Layer 6 of a small transformer language model trained on English Wikipedia (11 layers, counted from 0, width 128). Numbers have three digits each and are written without spaces.
A neuron adds its activation times its output weights to the MLP's output. To switch it off is to set its activation to zero at one token and run the rest of the model.
A neuron's activation on a vector x is SiLU(gate . x) times (in . x), where the dot is the dot product.

Input weights of the MLP neurons that the questions are about. A number n stands for (n - 500) times 0.0016.
n23 gate: 399717550454428439299631563462379380571504567543508441351230336617277337439537402504391346566559548384543473606347519512562343426488543585485533527519554554594489488339394391305336564307465616523565477539737488398558372507470189333421407361466274578480484590577416417442612914638342411619339541481359431678653368431651578422454679176637676304194485284504392626339666804710469409549477
n26 gate: 697388317598507337523446414302551482402325389433335798556588569742651355576399411432418542507482467520521594507486429461524649482468634616555610503524336392433548496681343599618598432630389482650223535591684442514370409455570425463588548359576336694744426520271531471462685532514820465446599627480180456608442651552535355405542497529470402427496585598553430432688707437476575497275399
n28 gate: 258591455371671500559578486571609206500521259426392412535297514446375527586457514447591562580546547456695417419634584416500254605303520667421388462452535438574439500545337582451597670531610575656341445524615623459448601468520308258601537492555429472623658653369510611437540693610669612511686374368422507479409514479420595451552446535640628669518602451672552315842417347591808425636379
n119 gate: 634533564633284524401607740306366732503599358544406537547413635507355486628396514610486432450559497451366684372357416464540521511357351630681671561461576625537440363729592595446378356493474690608546421529627628578489395443138496439314538441593620412485631584407622582522620398586421460507598466303463409511483345421619401300686141497428245751438405453667554601460620464682658588500583
n131 gate: 479615390653394510698464411541616465584534554595444525604253363571550534572477599482466364514579617554517563380443527570458649433412673437435470604700559749744681593424372260526480374456528597410393109790483558640608538432493318485588386523497418320549489486542414712664471542448530437661615507636496628346561346465416574398579406757373260549369769657528396555394543524595489434463417
n312 gate: 571641335654418621241551271529559366571484606514446347460552503529576490691410344514591600603497503500644590378503610642453490322723478520408376447430610623439444321407411610722477327569296462327543424523581392497436456537426619444558402336371643605544540529480444414513233608401280393442536455520602626466633477573493392591662335500723516473659487270436567519422551637714473371643330
n341 gate: 393351619557388695308482311343493225449444469554657363514326290406551479381579458366697387546438520400586351565395483360642600486450290525479520294489475532258510445553380490633634535566594555574430556525542445483386568404650587624652664705440424568712593552493352438532655529482375486613566297611630608555669343496682424310233703600463397627294490404375589464792517348503348631427429
n373 gate: 711576520548297468484609461406429704583564606392328483316349396567535436531345617647480418528518612667579410374461483594500510680479481624524752820657634575420561454558542438455610204483454511548476579469466600426531531462381482304644630463630614281528341614394381532517550448374530548479440707631416450401487510661414479229473413691569363582336443455569651394455582490307255260584425
n394 gate: 522393546486668610470522551587503400231581462305264439514426448399577423493678462344472415461588480669457518572485497594266524346421677496514656536479525447496636302287511318463593580360613699528539334489837337636482543672602245481507541438394615684377586521567482460421393442620714393533580524531381500493452589582457319349549593510606500684551284703705265281692517603541660645410596
n395 gate: 572565513442470414413371503523517562214483696507456548510507129573444413470556450531662341500395650279452483421531592462591665603731723374450726544621771517735636489463483539732608623557503619534470537510500567483473384715510510482375336430540497534462620536568540423463341438305425623483441322401386329657533527490466438613561365438338424412538340520548351731500652581671618471417456
n441 gate: 541367527313677563609556604550463579625520582493609572399553461417378533430480851407437832493612493572500527352524783514456523521455500749249536483436575524517487552605265295627585497473625630497436372347573549683279466535497393550579386622510570435562633566571503587418468709466458575497378364325352468493493554740718483702554579441549349655638331561667449494521429392523562462341412
n23 in: 277722550711362495495438665722249232364451660663329459150295035608277599267626574787466375751381326252223515388377788784420398485775387419594447440560380735275530806285413462491126643505603718179475470429628453461399384304384402473485474544335147714413434392640321578631808836659409702608490390495577389495393626535515357424371573266587622410316382369541500603577745344880392476250515
n26 in: 451417764447352437475457473267467553445582435424689427717535300283640574347486526665566376560411710277500609588439639652774621595569472583582486489455605758492437368560538247482438478415662527267496612455636512404602455461529527584288480283661695435424496199496459349625222649459504538315313367537837429562518492519417557466571675414525631478209541289367511595561266515463473429390504
n28 in: 571231485414400482186588372725431476568443350330629346709492577462440715808575777171546450379492582538445578377536375429752421335468591500569467788461609682532538504558560754423210466256389689473631539570671269458391672663522572545572561500423549417421508572283643536504621520824444614444333511553670455444360664461441492539550413411455587364421614636516492525555418733636710434489547
n119 in: 429761331686664583613576401424464537392387657760552636338492450475753258522389630451576463441695361500519578643731475204426421421440458377588429418430474478553489469511477419622468547420546504470585478552228632558220425735614462669511434557747366500402331573626511653310265402574401309633551663464779597435608731663660549560673604598514540526345467533328645652455592467388367430533600
n131 in: 335410722635351385620223651356500484512423492471496558598603309428441569492539580784424243471218539560570549633317397624671583669488439270524582365321275541429820770443542604439674432412563750341480642594412555536192747439367274556401707496370676550504356544455642698516275616610586488357480465520421629635508467520266201707447488593469401309350372697471410466205426414675763589464467
n312 in: 265478493562479710545489228511400474535557455382485537453561636653612650324559606389539409387380507313354631570352648375420461647364500555489493347367351363426639358279545483561560297529355695467789594697429424479332500639427537458874641460486415618294632543572338328671609548457601409414719497433544687321581321435438452603615352417399408648459393500324627419559559504631730534617525
n341 in: 341598459343445678660504488610298500489430698397579576709449597632454559370695317569441653676249378645447575599328686519380544421348338440544482425329575422462518469522332440518489291511435399395485414376559340753560568441417412579576283410537537534504799676355478624594574470329335338565478722559580414535725650522564325345537329394626467571340757436602478479812496590751458298354534
n373 in: 595476531319539511426508387577446504584628530416275568383283398761528527450303465452489778465637334367563390432540378365410359544584478323632403363364692383552373395590412689412671366531468403524636414465661463604551141555447488463412508830305623249520710140531512557382602619617489547556745729768480545609553642621685388381687648475481409414169573402670414394468365551359304470492574
n394 in: 591512342332523493478572676397355512530546466690649341628822415694802531635782500492530648754560511545551539615460659461449288429413559335358634582423625512429370581372341611529696462420356726594461504688660394489606673482762448298341274270388485480381685412271264564465865615504470394412492440591488439440470590508473524468477436550395311745567359539516594304528463629311659334306636
n395 in: 271760500713619540480351449663295525503266374443383435486511533590478724412210607547275443355620476548589663601366435529670534411457537504490416532444581275540379537521605446493531542646348335688535225674628533632571578474520446395596519427482590500263504396511581449713434504352446521562538551500464166511339482422692345482616438597581589765460500401314659635572649450569558610472613
n441 in: 316590567551441504375496413521750667479797619638359565534460531845373622319312542543595352279596263158692377405578413620462620551453576291299419338492275339522521566403491612592266525433344417585458525342168491404487436500296387419537446667546454513569328533504433461381540556433663727544533398554375888417541462738556548590285368492602784377435500415697602421245679186690552323687199

Output weights of the MLP neurons that the questions are about. A number n stands for (n - 500) times 0.0024.
n23: 432583602500434381712607718381474457533431544638524937643626271529264702468397415470686447460310452435613580565601557604533358530410578512460511444567627592296408530402439421414122432459632449329687555403642741466588367507304320393532605410356349640431278450717558453416535679326541446617672550462465453475560534504396543460538515369430326512489541578357403406460543576645455706595298
n26: 588561630367440410972482742421340412593556479538397496471421530562424564439497609436497554633629584225520599301432574751552556546552634485573561567483597345582359450457483289486447428629630368399493472312465421518444602452578497647633348482447626602467323456413421837640500572540500431503510754447470265493376493480466497503322305517486375422465507532548159624635538617599446489521419
n28: 360645474465443343451551517427483529520585450503436310569553526706516429649507544500579538725582399507558494490651438392560396422477686629361375532423513432373484702574471634400357575459552587643422477543610536538577537546608561480516533586544439530570687208420658343760522292564349769313290516321458450596648309556497477467560553594692516421272599608528432573706454285572569706690490
n119: 631464485730512563658468587484422512571515604512715636426677409410399351591535408522515413384432531438491610562494467518572592468509610335593598467606594357286509436618558532548770438565665563531439469667447420532745490336635459592494463468636380525493575387596543469572613376431606453731454265551412428497437518638515537469553570515374244296516600411619497172503522395414438451419528
n131: 664534674377528538554653533438632593497587355664472609368471462530456567401384416568403554483377642324289522689395394600582394581621581645376541478551465583509446557392629476561490636446582480549340401500599588527447497614362669516552549517503676610697471433288367441357434453563375739293487555532704425458649574516831510657381608535520529408379446580479365399556400347419688355750424
n312: 692356531400599596275448516494381582695397655535722357613458459606433375356484438391614424406430578618503528398537481488375549279535300455439443550379481767619522424388361643656402497533333536484428506618651360338451523608446542440491600566543624519402516450388624390450460582485381381552414478512581471535593503443179469449528524560406632493740374510247272459439570417638292436474490
n341: 422325540592381348336661421497459282402428417341540444507415586370551438531548536657691510350422749544664367626552599409459536344573599377399546537503442571557713435552438615543597309553464255529639695450627456383436532484596397431497503507371423509390638584497660510417539446591562446487425497814325364532623545425296506405560513292564605544539686645524546544614387538487457507516526
n373: 560475480422536576540562558640558356425532555442671624426673248555314277527421559282503701590375621520453471568599370771551513342663214710428443540467563540572570373573440486447434445550432548510370531470390605535569514419235649483423524659458465456352639637487591521510464542706412677843524574540639476606487584433503336340471344721597567298451574507594658418660648490300610579462368
n394: 454423539587436487448572419560588549657656402490655336497423477493590376683486551535473344568629510573529532493670634442262551307560799583577525455448474503430595497367484323448524576469570480443654612570725566455301599340329483507437470268715537576355539520461560749545382392661410433554500740558503352493461529424600454346637739431507582388442542415393359797420719427586601786470582
n395: 419494608549605545595377408759458454565545509470421417632294537615627489543664497546611357512497539362520525406665566571544528385703535500414559432403592543432675363511428366579485556604411613373595580456396553700417557559514428672488565421374503558494368500842468497414447609531579550693488514622532397485546475485535581459593657503377546373530546449506442447379512620612352668366273
n441: 497588503474602782393586486447265555359607532542337654427472431702402696345597572365608456364559286409624351335489352564617550660542132622147456381510548659503617580302621537540587364698537418606610504700507500591635569437503597455524465299637597423410479514329444500551614473551719595365601410405634691384479543535503441722527609566586535633315555514466475377465748553565393396500418

Each question names a token from some text and the token that comes next. It shows the vector x that enters the MLP there. A number n stands for (n - 500) times 0.018.

Then comes g, the gradient of the next token's log-probability with respect to the MLP's output, scaled to length 1. A neuron's effect is roughly proportional to its activation times (output weights . g). A number n stands for (n - 500) times 0.00079.

" M", then "ob"
x: 391264333500489570596535495433591501504753779396735283509616513290439858517243439491386392553227427524511479399632545561421694157478750512506422551102468568368692346351687639848652593543368373761388557567430526367355490459405652298423508636683707444448511535557392536514455473351460440691546536486481614461452301447408345500594496368599518582547446188557252291276559449335338519535512
g: 374394668455686587622464329757509585526529415517550546364486316376550620685623555401459476428702700629446618598486466483607427581465570347508390531281744523528665391419448444494471583382482367464459474593476615624551451449535256550504372734537456292599369653372458497462796462340325608752444418640368583411378450413496401698363605465427577394470473500326440315597496445395464625561522
Which neuron, switched off, raises the next token's probability most? n312

" the", then " pop"
x: 289419497637629403768545525740486644433808462460688523634677523474555817414259532547347440370414444569458348560621548554503755432472663442560456466459230805203589556424485390508610542533389444778400463461408510489453364791415638251633307654680329443418611414408419351518415576310493558670686249549455482531603453567585414481519582542472489759421612424505366521330632679397307443455709
g: 523512440371481456496443530432321535578445624415747524634430571399480464745562524413451605657454380327523486611631567498605750561574400633426336347356715431477326470656369376521483709485452464493554409498424645656556578364556497098512379472474590377355556459444488521700507405671540341565470498535516669529324471655266533545577556512527641521489567421370438326779524699475549626586346
Which two neurons, each switched off alone, lower its probability most, in order? n131, n441

" of", then " \""
x: 524316667612382262634488376560542479314481417407410392511547447435568661396442441401666345351412450430460494508693538526385462429482671529523574470350594756329298371644496855373606728623443434527371526599378497358448362739506537329469418553691592360750702447677481550552395410452500586628481331573577554379466496439409481558548494329539671581435803431576484452432430509319327559478680
g: 649683465605571600789542614517571490557825698645532482451704367521653370325435504708431504564515390524604729343443547517479336625320360489537442469389711415539546493712375358464580514573463797553496843450545504580487533579370514349397566464523450334543546610519429537645402296532600507666502286545514525405454490567732433476685526553364558508502514461612414554379402503543474542533534
Which neuron, switched off, lowers the next token's probability most? n341

"ed", then " pro"
x: 438457420544421592568634531565493408536533562388391514528429496573456703687456464368633473598337445511400480591517437422495664321510483298469356324464445622145437613538577589517594640458487408496639245608168544297462388467517389555504422543709648501407660740517574505478369400242611638547345369582594335398639556321432474371642466627355558569296396281405512424543533685491379659358533
g: 405463725541380507651315502749381391423441705407298483716605519530474594462551525581556518421567377554349354500426309793536458504324580515554679513745483479359552503575803394631428459657494496564557664726516500456581548505550326357491596452519529661492497330726544519393535447494343551481628378483421628274626510405568418538465500272606527510590609583461584497340456349269536532579409
Which neuron, switched off, raises the next token's probability most? n312

"8", then " in"
x: 414425652539607478560475644425426598475421511533531432680411483429406699433346330609662450475473319441382544556630643665407306201482691517547578586411519598443448459526466568381326723468704564549692650529338604431571214523421246529514496629704545449545572337549506519462410417393461568635557278589449422459440486327410524342515483145579546604345577388358434435421503626517259463513467
g: 515520596637524477584502316494406412633563524392248857407339448539511640523587473558437519484565450562488659412610548550469636475646550495529556415705424640549419420562605441433434537474530452567632223353443670520456472672485557534468644529358583427513538682646527610497514215433363421525458299726706472405422439510771777540711542475362558492584340475497555307522565398316632551590677
Which neuron, switched off, lowers the next token's probability most? n23

"aw", then "k"
x: 625281370547414469590466457689375656379667328450431443506430571413456622554611363440467571544408333562399468469518659603381559531573641407528325575453412573359328596465709565449344450612555377640587393414317551274792482306427423463456548546544674386420806473479536684554483465485755518503512347437574384399561434620487428400490357275482643689382624425178456490504511599448665599323353
g: 397469258522373513564539534473558606582430512399504755524415462437585761520762510433508688560503380466348585650596667507372531373450657548701366460548637444736412477425319700540482432463510782579459515615641646437439427406622326274582670379511486466369477356504509545424586526366344583606623608344578537404531585404568557433265644668705430549649502534538571441387503704435551529667526
Which neuron, switched off, lowers the next token's probability most? n119

"re", then " were"
x: 449153363476588464563585543467498464502405423464522496637563604439661685435398534641552336481388240430539406598594652483357439420354501457439463518326653511142332397410522551282342592377610369765270506456620554520611489625379677455697599606641498499448619560337483509546637322408545565629503273512447427390531554477494409401444352615499520634299620384462531352523560828382455488422530
g: 446479401586485742553675526427304566526668614466587402423571453486412373643629573628482362513322620599559444502280644293620407507431507490445448562684644476592698523433324520466416336602561558661669406524679437550662459498497608665540580486594546370532684682357566406532554532349706433450386675653206384628676274538459522529391571387602445492514496436368629574286634465422510300430443
Which neuron, switched off, lowers the next token's probability most? n341

"\"", then " –"
x: 590371543557486487794666445502500583381482546541469530636442509430383604289467374483523450322517391398252429722484402642495610160439834440539691414405552367263384518679553494500407443339435441748778374591283498346517525532500365489285526573784510416488683543544548511557382374444550584670509386492493509344561672500510552513740409332507581720432313521293609279481333535192346645591548
g: 478592318613581595311585506567604562482410501470378610511280428534267548546637398499618509345592588535427470321598344359505347574455501496249322645410442304679409511562430527535330607330414631498593362548370708328580489393485265610728412444531463642368262539352590415574560671539652554565360633352645450581373488457545434485555497496414417395598463568586686706541455367601601500295452
Which neuron, switched off, raises the next token's probability most? n119

" (", then "A"
x: 460268433379482481770625403557300507513600422418710389587740523417610564514603475414429431560519250563502438455581486589523504417300747412500745503435476533243345562293409629349664454466523588589699413487602571252620365528389266397302390456825676533534671649648657318613346474511433483539430382660393559478522694456561425580518461436486600744382521531510188405395517429294473702543542
g: 570487644621579463674346495490508630514630550326575489714468481524565395321403552644496429455468256442308658457678388550504303437342564475486552329563454512479512472332682580404606475576507372450469409717385373358643444495414439406595630466488526732386588476510357491171376647517446515521331597447525601413426025495509595499724466453475513437459531404562421522577418401347497486706545
Which neuron, switched off, lowers the next token's probability most? n394

"0", then " m"
x: 464365557512598284621490439529534481416516549569344472489464567559483626484552537521789501546569345494485563481510548515346507355560587430484513464381319585332334440515538564866597719317891480518576523455366465516380515381585264322561309698786617413579613519467566544398561559325661581793590325164473348539477552476380624539430578450648813553154447188338671310431421616349472823453354
g: 520582466624532304534478556493461582496722605424622582365542466512441369246575666524609446371305412457433414568540560640431569531458665648645568432700511627582518688578429517691466490523382559664566330450492458383739491642468189523450508516415729531371806672308345410503556554387412352475493687497382558532399618337615629483321413511391414564472689518447567576581446324380596395381400
Which neuron, switched off, raises the next token's probability most? n441

" with", then " B"
x: 382253549593338343717449339478594442368547398493376484437531550265421716521442391373528338456425392556565494518701598608413473311493461596444590495346451837291455530570607846392736675531442449618470444612485592571548491694417586415426431522763523315518566446685556478521355419479646510614599334509562587412541530447371476607479426242603650561489559384508343417474472582456346748454562
g: 659670499539555310458632463212293558585474633594720556576365542456725478336448486562591435696470685537647435526571287570446555570561527291419502602423437485852510488400301456379370576428485549602488540632515670600528440396451303587430439390468585428470561681433667570483442527364550463679586439493280549552606502599534443439421532465485413419491460424540296687371290334687467579704409
Which neuron, switched off, raises the next token's probability most? n394

"v", then "i"
x: 398280317577605363531281420272511579371593492440700506549634457385419471544248463388630370600370441706291565591497638512313664290613779465563460376305323596390516397447658849631622535628507550494355205479415479436474396491496494497507508665463653336371633527523540397525553487455820761593473361419539361407358531413587540530388401496370614581420480281444285297413278787342397519489733
g: 440633473499303544584399505433388469579598442430421454466434452572646183483450573417414402429642359510424321567338518611520487527616589281599523495621490544495477456307362318538435596463581521757412426225574428600544530558348340502387473474476554893757393418667450526543480432474547607486387572425414488545560612340658488600266557417640507479576513283415533590306520219459427515634641
Which neuron, switched off, lowers the next token's probability most? n394

" the", then " f"
x: 362383620644538253802494620582637605358781436565600576480617415562545786524186516464369325421331422602550417629563550642537747437351704352501451436346334871248563472458592358541563544436458447628464514488290478433423464753490533246500329621608550566539481526375383478492430541328441534588625233515433481554533457463446414532589507464395515700401669302576357460320725603384230384527684
g: 360408515461458480404496527760468471403652555593486476515471356656448474455652555343467705549407451395483478606592743609468473558577469704273677531327327551521523462563667362692516582705570270557356416502621287455501595494571547403422498597480475458482573669597550663620523289259551355480582341472479575416277629374185439404309584478619609463427635461456609387445664613538485332477485
Which neuron, switched off, raises the next token's probability most? n131

"m", then "m"
x: 377385449451520715513537349607524405322834425399630440523590707399433671576332519615563393683415302500517635547741513542502598475525581504549537407092520498407438480359504798522720510493467614669538474651454567381454514461453502472609376648445613467563579478594519350421451244490693624367463389462495544423481577422398413505409477470418508689397508309301559308294440821443571562405599
g: 390505460509543486590484547411558611455526423582319424625598383575470723542454478408405455468612561532543610330586526384366359533252458511517631485367577422524563599470472474493502498602546479545580800384524609402378436595330473446419392561343565290304363471509674531188357769342571336598350367326689360348507460605466680603287367499537724494383493389491639467501564438368606443228476
Which neuron, switched off, raises the next token's probability most? n28

"f", then "ect"
x: 483300329767429409712463569508457440639704561323787439544499510507334593532495430372424266398373297709424573536703635383377675292521734326594515497485353622380414534456549672476565382474444605542441592383214594469571584483441541362757547369720749462492588284250565792526638471369730597430332560371505311558528478432400407430390405381513440679301504327285385430401545669354249414573563
g: 404426567661493541470337672476485572434434437463552635498446427248432620529644454664380394444424551313640424578456503528399362439317505578352435310573646493868385590454459566536414349441542467393315472650475533652492566478554635246550620447556497476555486428723580507461587257298489513593355661534442515491373454468302705423715552396593567569641394414566434672614486649261294479539579
Which neuron, switched off, lowers the next token's probability most? n373

" B", then " at"
x: 488293543494573612586373379602417591288554692376531385399541474567429577407365571499588470493502418441295440566503633601391517324604821305483440573285522461374591377480626757597608536484340468481531259397388505352391453434448496358570240661747446370487554453617640300564434236474552489659533516507520384556586338236302489696492211267409567655324340264543356119272419441116471679514534
g: 437525842428560579598384431579364334479192455453248677523506599405469695394227348574564615630266496437574555351503331618475512552588643527393550386633532366304303499454610532684227576476585554680584504468380642589389501533496221517523637516478681646556581414591385418365332593452444421582478496414590522354392464587376458451630578423540513482433510626417499542448548484590416584432505
Which neuron, switched off, lowers the next token's probability most? n395

" ", then "1"
x: 397252434481586464601534646597472550381466428468838580383570567234527635425306421510352410467466372473322501489401636383404613393468691425556417382384349525397626531481520562561787487273582434707272531474455511440386485562307641236435442609652592463498517333508437385662351776304364559680497362520481537570513466489431574514470619419518479640466494413401371402427508590424273491344623
g: 548351659634500470506518513655441118398261586530397536509516307532538530364276578317507464431621702480464396330167557670532320444488580544661411650627441525193544421586520433453633528332465538504644588517562500456483622677561661626325338537561437651484454416640731541735416439508420536551468637591519436617392330356477513572575503476579560557528556538537483642566388639543589572497547
Which neuron, switched off, lowers the next token's probability most? n441